Layer 7 of a small transformer language model trained on English Wikipedia (11 layers, counted from 0, width 64).
A neuron's activation on a vector x is GELU(gate . x) times (in . x), where the dot is the dot product.

Input weights of the MLP neurons that the questions are about. A number n stands for n times 0.0057.
n0 gate: -38 -23 20 24 -14 32 31 9 11 -11 0 58 40 -6 16 8 0 3 4 10 -11 -6 -21 16 -6 37 -14 -16 -24 10 14 22 -12 -43 5 -39 -14 34 34 -6 0 8 14 -16 -20 -12 15 -16 32 30 17 -16 -9 30 -5 -5 -8 -12 -15 -5 12 -4 -28 11
n8 gate: 1 18 -20 -14 -8 15 25 -18 43 -34 1 -25 -18 -18 -12 -1 1 46 -43 20 -48 -35 41 1 -28 36 25 35 -10 -6 1 15 14 13 -34 -21 -10 -19 29 -6 -19 6 49 13 43 21 4 27 -12 -14 -28 -17 -10 9 7 12 -35 14 18 -29 -1 0 -32 -6
n9 gate: 1 -6 2 -45 4 43 24 -19 -4 4 -6 -14 31 6 -12 18 29 47 6 -5 17 8 18 32 -1 21 -6 31 3 -7 8 3 2 13 -44 -43 -6 9 32 -29 26 -8 8 -15 6 6 2 4 -37 -4 6 9 -32 -10 -27 45 7 -1 16 13 -7 9 19 -4
n17 gate: 5 -18 -15 9 -18 14 -6 15 30 3 -30 30 -24 -11 -18 9 19 -13 16 -1 10 -5 19 15 40 23 -6 -7 11 7 11 -28 3 -8 6 10 -32 43 32 -28 20 -17 -23 4 -6 17 8 18 0 12 -3 -18 -30 24 14 13 76 -10 -42 -23 4 10 21 10
n29 gate: 7 -37 -2 -2 1 36 21 -3 -15 10 -37 18 16 32 15 0 8 -6 49 4 -21 33 -14 -9 4 5 26 1 -11 0 -3 15 14 -29 -3 14 -9 -28 17 -7 0 -26 -2 -3 -17 -6 12 12 -18 3 21 -29 -42 3 -13 -16 -12 -27 -8 14 -5 -13 26 32
n43 gate: -37 -15 -14 15 21 -18 -7 -21 -23 8 15 37 31 -7 20 4 16 27 -29 1 33 36 13 -1 15 -3 -1 -6 -11 -10 21 23 -1 -43 8 -7 6 -3 -34 8 -26 -4 11 -30 -30 -8 -12 -19 34 -7 8 -9 -15 -14 5 18 -6 8 -13 17 -16 -13 -7 43
n54 gate: 4 -12 11 8 38 -1 14 9 20 19 -48 17 10 -3 33 3 33 2 34 -33 -9 1 4 15 13 12 9 -5 -27 -2 18 3 9 17 3 2 -19 -11 3 -21 19 17 16 -13 -18 -9 -42 10 -40 -10 15 25 22 -19 -8 9 27 24 -18 -8 4 11 -10 -25
n58 gate: -17 9 -30 35 -21 4 2 3 -16 8 -4 21 14 8 3 12 -11 -13 8 -34 18 -34 -7 -24 -25 2 10 -30 -4 31 -22 -11 -2 21 16 9 -8 24 -10 10 22 -1 29 12 -12 -9 31 -37 10 -24 -36 13 25 -9 -26 22 -16 8 -30 -16 5 -17 5 3
n60 gate: -27 -4 -28 -5 12 36 -1 -10 23 -15 1 4 -3 -40 13 -2 6 13 -11 -16 -16 -1 21 25 -15 15 41 3 -10 22 -4 7 -24 -10 4 -11 -23 24 0 -2 29 23 25 -1 14 -3 13 8 49 43 33 6 -4 -2 -29 -14 5 9 21 39 -32 24 10 24
n61 gate: -5 -32 39 -10 -8 -28 22 5 0 -13 4 9 -9 15 -24 1 14 4 -35 2 18 13 -1 -19 -20 -11 6 12 20 5 31 -35 8 51 21 6 -7 -15 55 15 -9 7 -27 -10 6 -11 -10 -7 -24 -3 -14 24 7 5 9 20 8 -23 7 9 -23 -30 -2 13
n72 gate: -30 19 19 -11 22 -41 0 -18 -11 -17 -27 9 12 -33 -23 -7 6 13 -9 -15 -22 -38 -16 48 -22 -20 -2 15 -25 -6 20 -14 -40 -18 -15 -11 13 20 12 -5 -14 13 -2 13 -24 0 -6 -29 -9 5 8 13 9 -12 -29 22 3 9 13 31 -31 -3 -5 14
n79 gate: 8 -14 18 10 -9 3 32 1 21 -18 -23 12 -56 -19 -3 -31 -11 13 6 0 -22 2 -21 16 -30 39 13 36 20 22 -5 -4 7 -1 26 -4 -8 -13 -2 -46 -22 15 -17 11 9 5 29 17 -9 25 21 9 18 5 -13 -13 17 -48 14 -24 -19 1 -6 2
n84 gate: -9 16 -13 -18 -18 16 -20 3 -16 11 10 16 -3 -8 20 10 19 16 9 -11 -22 8 -17 -15 34 -6 -28 -25 -32 -34 -5 0 -8 -1 32 -16 1 -18 -14 15 -39 5 -28 0 -38 -6 16 -12 1 21 3 -9 -2 7 -20 -19 5 1 -27 5 9 -15 9 -5
n87 gate: 20 2 -14 -18 -23 9 13 10 3 -20 -21 -1 -5 10 -32 -5 -7 -21 12 29 37 -16 -17 26 -11 13 -23 14 8 -13 4 -17 38 -26 40 8 -3 14 -2 7 -18 -37 3 11 -8 2 2 -23 12 19 -28 28 0 20 -4 -19 -27 -18 28 -9 29 5 23 10
n94 gate: -40 6 31 -12 6 -24 -11 32 -8 1 -3 27 -21 0 -11 17 6 -7 -21 36 -10 -7 -10 -7 13 15 -22 44 -14 37 -14 -1 -14 -11 24 -6 -14 -16 1 17 -28 -20 3 -13 -11 -23 -28 -11 27 -2 4 -3 9 -18 -14 12 -6 -6 -7 21 12 -19 13 19
n103 gate: -15 -20 -19 -4 21 1 19 4 -37 -18 -22 22 18 4 34 31 20 9 3 8 -15 13 30 -9 27 21 22 11 -21 -7 0 26 -13 -51 7 -2 7 13 21 -2 -26 -21 -1 -15 4 15 2 -8 -44 18 21 -36 -41 26 -31 -2 6 34 8 46 -37 15 42 25
n119 gate: 5 27 0 -1 -16 -34 -16 -14 18 -14 17 10 4 -8 16 -4 5 -10 -5 45 7 23 -3 0 30 5 40 11 5 -32 -17 -6 -9 -2 -12 -1 -18 -37 -19 16 22 -2 23 7 -1 8 -3 -19 -30 -20 -3 -2 -2 -3 -3 19 -5 7 -28 4 17 21 22 28
n121 gate: 5 -11 -51 34 15 25 -43 -11 -9 -3 -21 -14 17 -26 -2 11 4 39 -3 -13 -13 43 -17 36 -7 9 -14 -35 -54 -12 16 31 -17 26 -3 13 19 10 -11 -8 18 -28 5 -18 7 19 19 22 -38 20 -13 -19 -40 11 33 3 -4 -10 45 52 -17 10 20 25
n128 gate: 37 4 9 -3 -23 -19 37 23 9 2 29 7 1 28 -19 20 42 -7 -28 16 6 -2 11 -2 -38 9 -19 -18 -14 -12 -2 -13 42 13 -7 3 -9 -11 -1 28 5 5 -6 18 6 34 34 -8 10 23 -18 19 -11 2 -16 -2 -2 -22 -18 -20 18 11 -8 22
n133 gate: -41 -36 1 -43 16 16 25 -30 -11 1 38 -6 6 6 46 -14 18 17 -1 -11 -20 28 9 -22 -19 13 23 25 -10 38 -26 -4 53 -7 5 12 15 -25 19 -12 35 -3 11 -52 3 5 -7 18 -22 29 23 -11 -38 28 11 42 14 -15 12 -20 20 -8 11 27
n151 gate: -29 6 -34 0 -21 0 44 -15 -15 -2 -17 38 6 33 -9 -4 43 35 30 0 48 34 -8 0 24 33 20 21 -10 -3 9 -3 34 -1 -22 -19 4 1 55 -47 -31 -13 -27 -19 -6 9 19 -15 -16 20 8 26 -34 -1 -2 -8 7 -8 35 9 -23 -25 26 -3
n173 gate: 3 9 7 -28 -13 21 -17 13 13 17 24 -9 -15 7 8 -11 7 -7 -3 -3 -32 -14 -17 -10 8 30 25 -25 19 -5 8 -29 -7 22 -7 19 2 3 3 29 11 -35 -12 8 0 8 3 11 -25 -15 -17 -16 18 -43 13 -25 43 14 14 -5 19 -23 38 -4
n0 in: 2 -7 31 -16 25 -30 -35 -69 -16 44 17 -12 -11 15 -10 -12 18 -11 -15 -22 10 35 16 11 27 -23 35 2 3 -23 54 3 16 -32 -4 -12 45 15 -20 -11 5 -40 -30 -10 -8 22 -14 -19 -15 -4 -2 20 -13 9 -3 8 -19 42 18 36 1 5 -23 51
n8 in: 25 11 20 -85 28 -43 17 58 24 41 -22 69 -16 20 -16 -14 3 40 -13 10 46 20 -36 11 -34 -8 -35 23 11 39 -16 -13 -17 8 -46 3 12 -8 22 -19 -24 -31 -17 17 -43 32 19 52 -40 18 45 -45 21 48 -2 6 -8 3 14 46 5 -37 -15 9
n9 in: 46 9 21 -3 6 13 29 -29 9 1 -8 -12 -21 -9 -16 30 4 -12 0 2 26 -7 -1 33 2 3 5 36 4 4 4 -9 -2 -35 31 -3 24 -13 -21 7 2 3 -49 42 -9 -10 -22 -17 7 2 -25 11 24 6 -22 20 -19 -23 -19 -10 -20 -13 15 4
n17 in: 32 8 -20 -6 -15 1 6 8 -17 9 32 63 -40 16 0 59 29 -20 5 -1 -2 -25 -3 -11 0 7 6 -15 44 9 -33 -23 13 22 -2 -19 1 1 6 -3 -48 -1 -27 4 -15 -24 29 25 -6 -7 21 -16 0 17 -44 20 -12 -12 -48 -3 6 -22 -35 6
n29 in: -31 -44 -36 19 -27 25 -10 12 -3 -12 -18 -12 1 -4 15 -26 -10 31 -24 -20 -28 21 -17 -14 10 13 0 0 36 -34 -20 37 -5 6 -27 -4 -53 11 -7 -49 14 9 -9 5 -11 -44 -22 33 -7 -34 15 -6 0 10 19 2 12 -4 -13 -28 35 4 -23 -8
n43 in: -6 19 66 -3 6 -2 -22 -29 -13 0 -12 26 -30 13 -18 20 -34 -18 34 14 -19 52 11 38 21 -25 -7 22 -3 17 -16 -30 13 -9 -41 2 29 -1 21 10 -11 -10 -26 -18 13 -40 71 8 38 10 -58 4 -36 -23 12 39 -27 18 -12 -55 12 -11 -10 -20
n54 in: 2 5 16 -26 7 -4 -15 -14 -12 -15 13 -10 9 14 1 23 -4 15 19 2 0 12 16 22 2 0 4 -28 -27 -22 -12 -23 -8 6 -23 -4 7 19 -5 56 -9 -20 -5 7 -6 0 10 9 18 -11 6 21 12 -6 -7 -12 3 -4 6 1 -3 -11 -2 -25
n58 in: 3 11 25 7 -6 12 5 31 38 17 -6 -9 23 34 -11 -35 -8 -16 5 -8 -11 5 6 1 -7 30 5 -14 -6 10 -15 -15 -24 1 -44 -13 -22 -17 -6 5 18 4 10 20 2 14 8 32 1 24 6 6 -21 27 -11 13 31 15 -17 -25 7 6 -6 -11
n60 in: 18 31 10 -19 10 4 54 -13 -32 -7 27 27 27 15 50 -6 -17 15 4 -2 23 1 8 7 -4 0 -15 -23 44 -39 1 14 39 28 -35 -33 -8 -9 15 -6 2 -24 -16 -9 -9 28 -21 -31 30 18 15 32 0 25 17 10 11 18 37 -50 33 1 -9 15
n61 in: -19 4 17 -2 -34 8 4 -38 -2 -4 -31 -2 2 -23 -31 -23 -8 19 -31 28 -8 11 -6 16 2 -5 12 -4 3 -1 4 -17 -22 -14 19 -16 -32 29 -33 -8 -3 9 57 7 -19 -2 19 2 -4 4 6 -6 9 -2 -1 -1 35 -20 -15 18 -6 13 -17 12
n72 in: 25 7 -41 17 0 -29 24 28 29 -30 -4 14 -13 -14 26 12 30 29 25 3 14 19 -25 -42 0 -24 3 28 15 -7 -5 -32 0 8 -16 11 -10 -34 -22 11 -14 -9 -20 -3 -23 -8 -13 -19 -4 -9 13 -13 -17 -23 6 15 -14 7 11 15 4 -12 4 30
n79 in: 26 19 23 5 -33 -3 37 9 45 -39 64 7 13 50 -13 -19 -70 -5 -17 27 -23 -11 -30 7 -35 -28 11 19 41 -1 -31 33 -14 2 49 3 50 37 15 -6 23 2 7 21 -33 -30 -26 2 -24 -14 2 34 3 -21 33 26 57 -95 12 28 -50 19 27 47
n84 in: -34 8 10 7 -53 20 -13 -7 11 -6 -18 -19 -3 16 21 7 26 -14 -2 -10 25 13 -14 -30 -15 -7 20 14 7 -14 0 -6 -23 -6 -11 22 13 7 12 0 -6 -11 31 -3 -31 -41 7 8 19 -33 -9 -23 13 -3 -38 -14 -16 9 8 9 15 -6 24 14
n87 in: 18 -23 4 -24 -17 -2 12 -18 9 -16 -5 -15 -15 -2 -27 -4 3 -10 -21 11 9 12 26 -6 26 17 -22 15 18 -13 0 -11 6 26 -12 12 17 30 -9 37 -36 -20 -5 33 1 -14 2 6 -16 4 -1 -1 -5 6 4 11 -26 -35 9 1 8 -5 12 33
n94 in: -4 20 -28 -23 -4 13 -8 -28 29 7 -50 -26 -23 1 17 5 6 42 -35 -26 -3 6 -4 -16 -7 -9 27 -17 -1 -26 -20 -25 19 8 28 -21 27 9 1 7 30 -11 13 0 -4 -4 -20 -14 -2 4 20 -31 0 -28 12 -28 19 10 5 -4 25 15 -30 -7
n103 in: -30 7 -1 20 16 16 -3 20 37 -18 7 1 15 -8 -4 36 -16 -31 17 12 -7 -1 21 -12 -28 4 31 -34 3 4 -10 83 26 -11 -50 60 -33 44 -20 -14 -7 16 12 4 2 -21 49 14 31 -2 -30 35 -32 -11 -4 21 -5 -14 26 -31 -18 -40 3 -10
n119 in: -3 4 5 25 -23 -39 -5 26 -5 -19 -33 14 16 1 -9 14 -2 24 7 5 -21 10 -16 -2 -2 -31 1 23 -1 1 9 0 -30 10 -5 5 19 -29 -1 36 -36 13 20 -21 -22 -20 -14 -3 18 -52 -22 4 15 20 26 1 7 6 12 5 -6 -9 -5 14
n121 in: -43 11 -21 -13 -35 -10 -17 5 21 11 32 -5 6 -21 20 -16 12 11 -1 15 1 -16 2 -28 16 13 22 7 16 25 5 10 5 -17 5 1 -25 -29 -17 22 34 -21 -2 -34 28 -33 -14 25 37 -17 -23 26 48 -32 -9 -39 -1 17 -10 4 -8 -24 3 15
n128 in: -13 -40 35 18 -3 17 14 5 26 24 -23 1 -30 -27 5 -1 8 2 8 2 -19 22 -34 -5 -17 16 4 13 -8 41 27 12 -9 13 -8 22 -17 44 9 19 34 -5 -27 2 10 21 23 16 29 -23 -13 -4 20 -9 2 -34 27 4 -2 17 28 -8 9 6
n133 in: 18 -50 -43 8 58 -7 10 27 -20 0 -5 20 9 19 -23 -7 41 -41 43 -40 -1 11 7 47 -4 9 18 -6 -19 0 -22 29 42 -18 6 7 23 2 16 19 -18 -21 23 12 -20 9 -19 -3 3 45 1 -21 -26 19 16 31 0 -12 -1 15 25 6 3 -84
n151 in: -39 5 3 21 -20 -35 -4 14 -20 22 -6 5 -14 10 -16 -40 40 15 -2 -38 -7 -11 -18 25 -24 -7 -30 29 -4 2 19 -38 19 22 -17 -63 2 -26 3 4 -2 11 31 -14 15 -36 41 6 35 12 25 9 24 -8 2 -4 24 16 4 -24 -5 38 9 33
n173 in: 15 12 9 -16 5 -13 8 22 -5 -14 -1 -3 -5 15 14 -1 0 -13 11 11 -18 -27 9 -19 13 11 -12 -2 -20 -29 -15 -9 9 -15 -31 28 6 -41 0 27 10 24 3 5 -15 25 3 -5 -14 -4 -5 25 1 6 -11 22 5 -17 -20 -2 -21 -6 -4 -13

Each question shows a token from some text and the vector x that enters the MLP there. A number n stands for n times 0.048.

"p": -5 18 32 26 -26 8 0 5 -7 -20 -5 -17 -2 -18 5 -8 -17 30 10 -7 29 -13 -9 -8 2 -10 -20 -15 -9 11 -2 10 5 32 -21 18 -11 19 -11 29 -7 19 -40 35 17 -13 -6 -22 -22 -13 17 11 -10 17 -30 19 3 19 -27 -33 -15 -5 14 20
Which of these neurons fires most? n58

";": 7 -3 8 -30 -1 19 -22 24 10 1 12 -15 -1 -2 11 -18 14 14 7 -45 4 24 15 1 20 -18 -7 -19 20 -3 -1 12 8 22 -19 18 -2 18 -9 46 5 -5 -6 6 -18 5 -5 35 -21 -3 0 19 33 0 -7 -21 -17 1 -9 37 -11 -29 25 27
Which of these neurons fires most? n121

"1": 26 -54 9 3 25 25 0 -5 22 -17 6 -7 -4 -7 -21 3 -7 23 1 -22 7 5 17 -18 31 -16 -6 -6 8 -37 2 -38 17 29 -29 4 -7 44 -17 24 0 12 0 24 -8 -2 -13 -9 -8 9 29 3 18 20 -11 12 -1 -16 -19 -12 1 19 -10 4
Which two neurons fire most, strongest first? n17, n54

"et": 21 7 47 -21 5 10 -8 43 16 8 22 9 4 7 -8 -27 -9 6 -2 -27 8 -10 5 -11 -3 -25 3 -7 -31 6 6 -21 -23 21 3 -2 -17 -18 -4 -6 -2 16 6 10 -6 -21 14 4 -17 -35 -7 -7 -14 21 -26 25 -4 16 -11 -11 -24 -24 36 -12
Which two neurons fire most, strongest first? n58, n173

"3": 21 -17 -4 -13 9 21 0 10 19 38 2 -21 3 -15 -10 -10 12 17 -9 -15 6 -4 -3 -1 9 -33 3 -15 2 -27 0 31 13 29 -2 1 -2 36 -13 24 -8 -6 -31 31 2 -21 -4 3 31 36 36 -8 14 -3 5 -2 -10 -14 -28 -12 3 7 22 4
The most active neuron and its activation: n128, at about 0.31

" after": 8 18 20 -14 -6 21 6 26 -28 -2 -3 -12 16 23 6 11 5 6 26 -25 -20 -9 10 6 18 -16 17 -28 -6 -8 -3 1 25 2 -36 -21 13 10 13 66 6 16 -5 5 -15 -17 -20 5 0 25 22 8 -28 -2 -18 34 17 -15 -10 30 -1 6 16 -9
The three highest activations, in order: n133, n54, n173

" his": 16 12 18 12 -15 22 7 38 -21 14 3 -14 -1 -19 15 2 10 -16 -21 -8 -7 -4 44 -15 5 -14 13 -17 -11 4 -5 7 25 4 -20 -17 11 20 14 25 10 -1 -6 -7 4 -35 -26 -19 10 23 54 21 5 -30 -8 11 -10 -1 -13 4 -22 -1 16 0
The most active neuron and its activation: n60, at about 0.74

" the": -4 21 15 0 -1 12 2 52 10 14 -12 12 -8 5 10 -20 -19 -10 20 -34 7 28 19 -19 13 -23 -5 -13 7 -29 1 -4 20 9 -36 11 11 -5 -4 17 1 1 -6 11 -2 -33 -24 -20 29 29 52 5 -11 8 -4 -6 1 5 -10 10 3 4 10 17
The three highest activations, in order: n60, n84, n29

" an": -4 31 58 6 -6 16 3 -3 3 3 -14 -8 -4 9 -5 -3 -1 0 2 -19 19 43 25 -14 18 -24 -6 -25 -4 -19 4 8 17 4 -32 -9 13 -13 20 29 2 -4 -8 7 -6 -41 8 -29 15 13 18 -10 -32 -17 -18 24 -24 0 -28 12 -16 -6 9 15
Which two neurons fire most, strongest first? n43, n84

"ka": 11 35 53 14 -18 5 -1 14 -23 2 18 9 8 15 -13 -9 -14 13 29 -2 -6 -30 -27 -18 4 -7 -4 -3 -13 -20 -15 -19 19 21 -14 21 -13 7 -15 38 -6 1 -13 6 8 -18 -21 -26 2 45 -13 10 46 15 -19 0 21 0 -22 2 13 12 13 5
Which two neurons fire most, strongest first? n173, n58

"2": 29 -14 -2 5 16 -5 -8 16 26 5 -4 0 -10 -8 -25 20 3 -3 -1 8 -6 35 -4 -4 20 -7 -2 -17 0 -37 5 -15 20 11 -19 -3 -30 22 -1 29 19 -5 4 13 -7 -3 -25 -20 -9 51 22 15 47 3 -28 12 -19 -18 -2 19 25 24 6 -12
Which of these neurons fires most? n87

" ": 25 5 4 -1 -3 56 -2 2 1 -8 -19 -13 12 6 -2 2 -22 15 -20 -14 3 29 -1 -29 27 -11 -6 -14 1 -13 29 -21 -2 -4 -14 26 -21 -2 -12 28 4 20 -35 3 0 -18 -3 11 -11 44 16 -1 8 27 0 -1 13 -6 -12 -8 -29 -3 7 -18
Which of these neurons fires most? n29

"creating": 23 16 24 1 -9 3 5 34 -32 -1 -12 -8 -4 10 4 -9 -12 10 6 -17 1 7 1 -2 11 -22 23 -30 12 -6 2 -12 20 -10 -35 -5 3 1 25 57 -4 4 -19 26 -17 -35 -26 -25 -24 14 25 1 -29 -13 -4 12 -21 -2 -23 15 -11 -13 13 14
Which of these neurons fires most? n72

" of": 16 -1 3 20 -16 27 3 39 -25 10 2 -10 1 -25 15 -6 6 -16 -13 -11 -11 -16 47 -7 5 -14 16 -26 -16 1 -9 16 15 6 -21 -15 6 17 19 12 7 0 -6 4 4 -32 -26 -2 2 23 50 23 12 -34 -3 10 -10 -7 -25 9 -24 -1 11 -5
The three highest activations, in order: n8, n54, n103

" her": 11 52 35 11 -23 13 7 -3 -13 22 4 -23 -3 16 -4 -1 4 3 7 -16 1 9 17 -21 17 -11 14 -8 0 1 -8 -19 39 9 -29 -1 20 6 13 45 -7 6 -12 -21 9 -19 -10 -36 15 24 42 2 1 10 -10 18 -13 8 1 7 -20 2 19 26
Which of these neurons fires most? n151

"en": -14 -7 20 2 -3 10 19 11 28 15 23 -20 -5 4 -18 2 1 -7 -25 15 7 34 -2 -11 -3 -17 -9 -17 7 12 12 -13 2 36 -47 10 -20 -6 12 33 28 7 -35 -20 9 -12 23 23 -14 -5 28 -5 -22 22 16 17 -24 -6 -12 1 -18 9 11 -6
The most active neuron and its activation: n128, at about 1.3

" was": 13 5 16 8 -21 20 8 31 -27 9 -1 -9 7 -13 16 2 8 -21 -8 -15 -9 -15 44 -3 5 -16 13 -30 -24 2 -5 15 15 -4 -23 -12 5 28 19 19 6 -8 -6 13 1 -35 -20 -5 4 16 48 22 12 -30 -9 9 -12 -9 -27 12 -32 -2 12 7
Which of these neurons fires most? n103

" (": 11 -2 15 4 -15 51 -1 20 -5 1 2 -8 4 14 14 4 6 -1 0 -19 -11 23 31 -10 22 -11 5 -13 -3 -32 18 22 25 8 -23 20 1 19 -9 10 7 17 -19 9 5 -20 -37 -17 -18 9 43 39 8 -10 1 10 3 -8 -20 12 -26 -8 2 17
Which two neurons fire most, strongest first? n29, n54

"ing": 6 1 54 -6 1 3 -2 44 -7 3 -2 -3 3 -19 -29 -1 7 2 16 -7 -3 -15 11 -13 10 -30 28 -8 13 -25 8 -19 10 -11 -21 2 7 -3 3 46 1 -3 -21 18 -8 -29 -36 -40 -17 -4 5 -19 -24 31 -1 35 18 -11 -11 13 -13 -1 2 3
The three highest activations, in order: n72, n119, n173

" younger": -5 10 29 -1 2 20 -5 16 16 22 -3 -12 -4 -8 1 -12 0 17 -29 -16 -7 21 -4 3 37 -18 3 -34 13 -17 1 11 16 10 -26 -11 32 9 -1 61 -18 3 6 -5 -1 -11 -6 -5 29 -2 38 28 -9 -34 -19 5 -3 6 -11 -23 1 14 1 4
The most active neuron and its activation: n43, at about 1.1

" little": -25 46 21 2 -10 -2 -11 34 -1 7 -8 -4 -3 2 16 -17 15 12 -21 -11 16 31 -5 18 19 -10 8 -7 5 -45 -11 -9 1 11 -19 -16 10 -3 -1 70 -6 15 -12 -6 12 -28 2 -20 -23 14 41 20 -14 -4 -9 27 -16 9 -8 -11 -10 2 9 21
The most active neuron and its activation: n119, at about 1.2

"om": 18 41 51 -8 -10 -10 14 31 23 -35 25 22 -4 19 5 -7 -4 6 1 3 13 14 12 6 -10 7 -18 -6 -1 -1 -5 -10 -14 1 -7 -16 -27 -12 -21 -10 10 -3 -15 21 -27 4 -7 16 -25 -26 7 15 -2 -17 -13 -6 18 14 0 -17 -13 8 48 7
Which two neurons fire most, strongest first? n79, n173

").": 14 4 -2 15 -21 29 6 36 -17 15 -2 -11 7 -26 14 -2 5 -18 -8 -14 -11 -21 48 1 7 -17 13 -24 -21 2 -8 18 16 0 -22 -14 8 21 12 14 8 1 -7 3 2 -25 -25 3 5 21 50 20 21 -35 -5 12 -9 -9 -26 11 -27 -3 8 -4
Which of these neurons fires most? n54

" not": -12 14 38 0 -8 15 9 18 -17 0 -6 -2 3 -10 13 16 -2 3 -11 -9 -3 22 36 -5 18 -11 3 -18 -14 2 18 4 0 -8 -47 -20 -14 16 20 41 5 2 -15 24 -20 -24 2 -31 -19 -1 40 19 -23 28 -20 24 6 9 -12 2 -30 16 15 15
The three highest activations, in order: n103, n0, n60

"ad": 5 23 20 9 -15 1 -16 33 6 -30 20 -16 -1 1 -7 15 -3 11 -5 -21 -18 -1 2 3 10 -5 -7 -16 38 26 18 -23 2 -11 -9 25 -24 -27 -5 26 12 8 -3 -3 -18 -33 21 28 -41 -17 -5 30 5 7 -21 -3 -17 29 -10 0 -11 -4 19 26
Which two neurons fire most, strongest first? n173, n119

" is": 9 1 20 3 -20 27 10 36 -20 15 4 -6 12 -18 10 2 4 -10 1 -25 -10 -4 25 11 11 -23 19 -29 -22 23 1 24 4 -4 -23 4 6 32 17 14 -2 11 -11 18 -1 -29 -27 -10 -3 11 52 13 -2 -17 -5 15 -3 -10 -24 13 -31 -11 17 18
The most active neuron and its activation: n103, at about 1.3

"tu": 3 27 16 -11 -20 22 4 11 15 -1 44 17 -1 24 -29 -18 3 -23 -11 -17 5 -3 2 -6 -7 14 -10 -2 10 -4 -5 -23 13 10 -8 -15 -20 1 7 2 -9 7 -6 11 -30 6 -23 -15 -3 -14 -1 21 -3 -8 -8 -19 36 29 -28 -11 -12 31 41 24
Which of these neurons fires most? n17

"son": 12 17 37 2 -6 -8 -6 45 1 5 1 -2 4 23 -53 -11 27 19 -3 -35 3 -16 8 -10 10 -6 -8 0 13 -1 -14 -8 12 -19 6 10 0 20 2 77 -4 8 3 1 -14 5 -10 16 13 2 23 22 33 36 5 -15 -9 -3 6 5 0 -1 13 -38
The most active neuron and its activation: n87, at about 0.65

" political": -11 51 40 19 -10 8 -7 15 -12 8 -11 -3 -31 -4 -9 5 -1 6 -33 -13 -13 6 7 -17 27 -19 17 -23 7 -4 -2 -35 16 17 -13 4 6 -9 8 70 9 16 1 0 -10 -39 -29 -8 3 6 29 3 -21 -6 -8 4 1 3 -16 9 15 0 -6 17
Which two neurons fire most, strongest first? n94, n119

" When": 5 22 10 1 -4 34 8 36 -29 6 7 -14 19 -13 14 -10 6 -12 4 -14 -9 -13 33 -8 11 -20 23 -32 -7 -1 -1 18 12 6 -31 -8 3 24 21 31 13 8 -5 4 0 -27 -19 -3 5 15 55 10 12 -17 -12 18 -4 -4 -14 25 -22 6 10 -7
The most active neuron and its activation: n60, at about 1.1

" comp": -16 23 1 5 -17 15 -1 -1 0 -1 -18 -21 19 21 -9 2 2 18 4 -10 -1 7 11 4 -19 -10 5 -28 25 4 4 -2 -1 8 -38 -12 6 1 4 35 0 -4 -42 -2 4 -21 -50 21 -36 -29 42 -5 -10 29 -14 -12 14 13 -25 7 6 -13 8 3
The three highest activations, in order: n29, n54, n43

" into": 2 -1 21 8 -7 22 10 43 -19 1 -6 2 -7 0 -5 10 -1 3 5 -34 -18 15 6 -22 24 -36 -8 -19 3 -26 1 -1 7 17 -42 2 -6 0 23 48 -8 3 -15 1 -3 -26 -19 -2 -27 8 20 -10 -45 21 -8 32 -9 11 -23 3 -18 3 14 8
Which of these neurons fires most? n29

" bank": -7 45 2 11 -30 6 -15 12 3 -14 -22 0 21 4 -12 17 0 5 -15 -31 -10 12 -2 -29 7 -12 5 -23 9 1 -9 -11 0 -4 -19 22 7 -9 17 49 -3 -6 5 50 4 -24 -11 9 -17 -10 36 -15 -17 25 -2 23 11 -1 -36 15 -7 30 -4 1
The most active neuron and its activation: n119, at about 0.97

"oid": -14 6 55 -2 -19 17 -17 33 -1 18 24 -5 -10 3 -17 -11 33 -6 -11 -19 1 17 15 4 19 -9 9 10 10 -34 -7 -18 -16 0 8 -14 10 -6 -4 43 -8 -9 26 4 8 -11 -19 -13 -28 -1 27 12 21 11 -27 19 -2 -13 -15 -39 18 2 -6 5
The most active neuron and its activation: n84, at about 0.7

" land": -5 33 16 14 -29 1 -7 15 0 -7 -17 -8 3 1 -17 -3 9 -7 -27 -15 -18 13 12 15 18 -12 5 -31 2 -26 -2 -6 8 3 -26 16 18 1 -1 77 0 -10 0 -3 17 -40 -17 18 -17 -3 48 5 -4 25 6 8 13 -3 -28 5 7 4 4 2
The three highest activations, in order: n119, n173, n84

"cu": -13 19 27 -9 -26 13 -1 -1 19 13 22 3 2 0 -29 5 -4 7 -4 5 21 -5 -2 0 3 -44 17 -27 6 21 1 -10 3 14 1 -5 -26 18 19 -9 12 -2 -24 -5 -10 4 14 7 -11 6 36 11 -9 15 -11 -14 -12 -1 -31 -1 -21 49 23 10
The most active neuron and its activation: n17, at about 1.1

" working": 4 34 27 -5 -25 -16 7 4 -9 23 -10 -18 9 4 -2 11 17 -3 -17 -16 0 0 -6 -9 32 -21 4 -17 21 -38 12 -25 10 -4 -10 -8 30 -13 16 69 10 6 -9 2 10 -38 -13 -4 -11 -13 32 13 -23 3 -3 15 -16 -3 -22 -2 5 6 12 19
The three highest activations, in order: n119, n84, n173

" as": 14 2 3 14 -17 28 6 39 -24 15 -2 -11 4 -20 20 -1 4 -19 -15 -10 -8 -18 47 -4 4 -15 13 -23 -19 -2 -8 25 16 1 -22 -11 8 21 19 10 6 -2 -6 4 4 -29 -23 -1 1 19 46 21 13 -42 -5 13 -11 -4 -25 10 -30 0 12 -5
Which of these neurons fires most? n103

":": 16 0 -2 17 -19 32 4 37 -20 15 1 -9 2 -23 18 -4 5 -16 -10 -13 -8 -16 48 -5 4 -15 12 -27 -15 1 -7 17 14 3 -20 -11 7 19 13 10 9 0 -8 1 9 -27 -26 -2 4 19 47 22 22 -36 -6 14 -14 -12 -27 11 -27 3 11 -3
Which two neurons fire most, strongest first? n8, n54

"but": 6 4 15 0 -3 27 6 45 -22 16 13 -5 11 -9 9 -1 13 -18 -28 -3 -4 -14 46 -9 -4 -24 14 -8 -14 2 -3 -2 12 10 -26 -13 2 25 -2 18 23 1 -12 2 10 -29 -26 -25 1 10 48 31 -4 -19 -19 6 8 -17 -18 3 -20 7 11 -3
Which of these neurons fires most? n60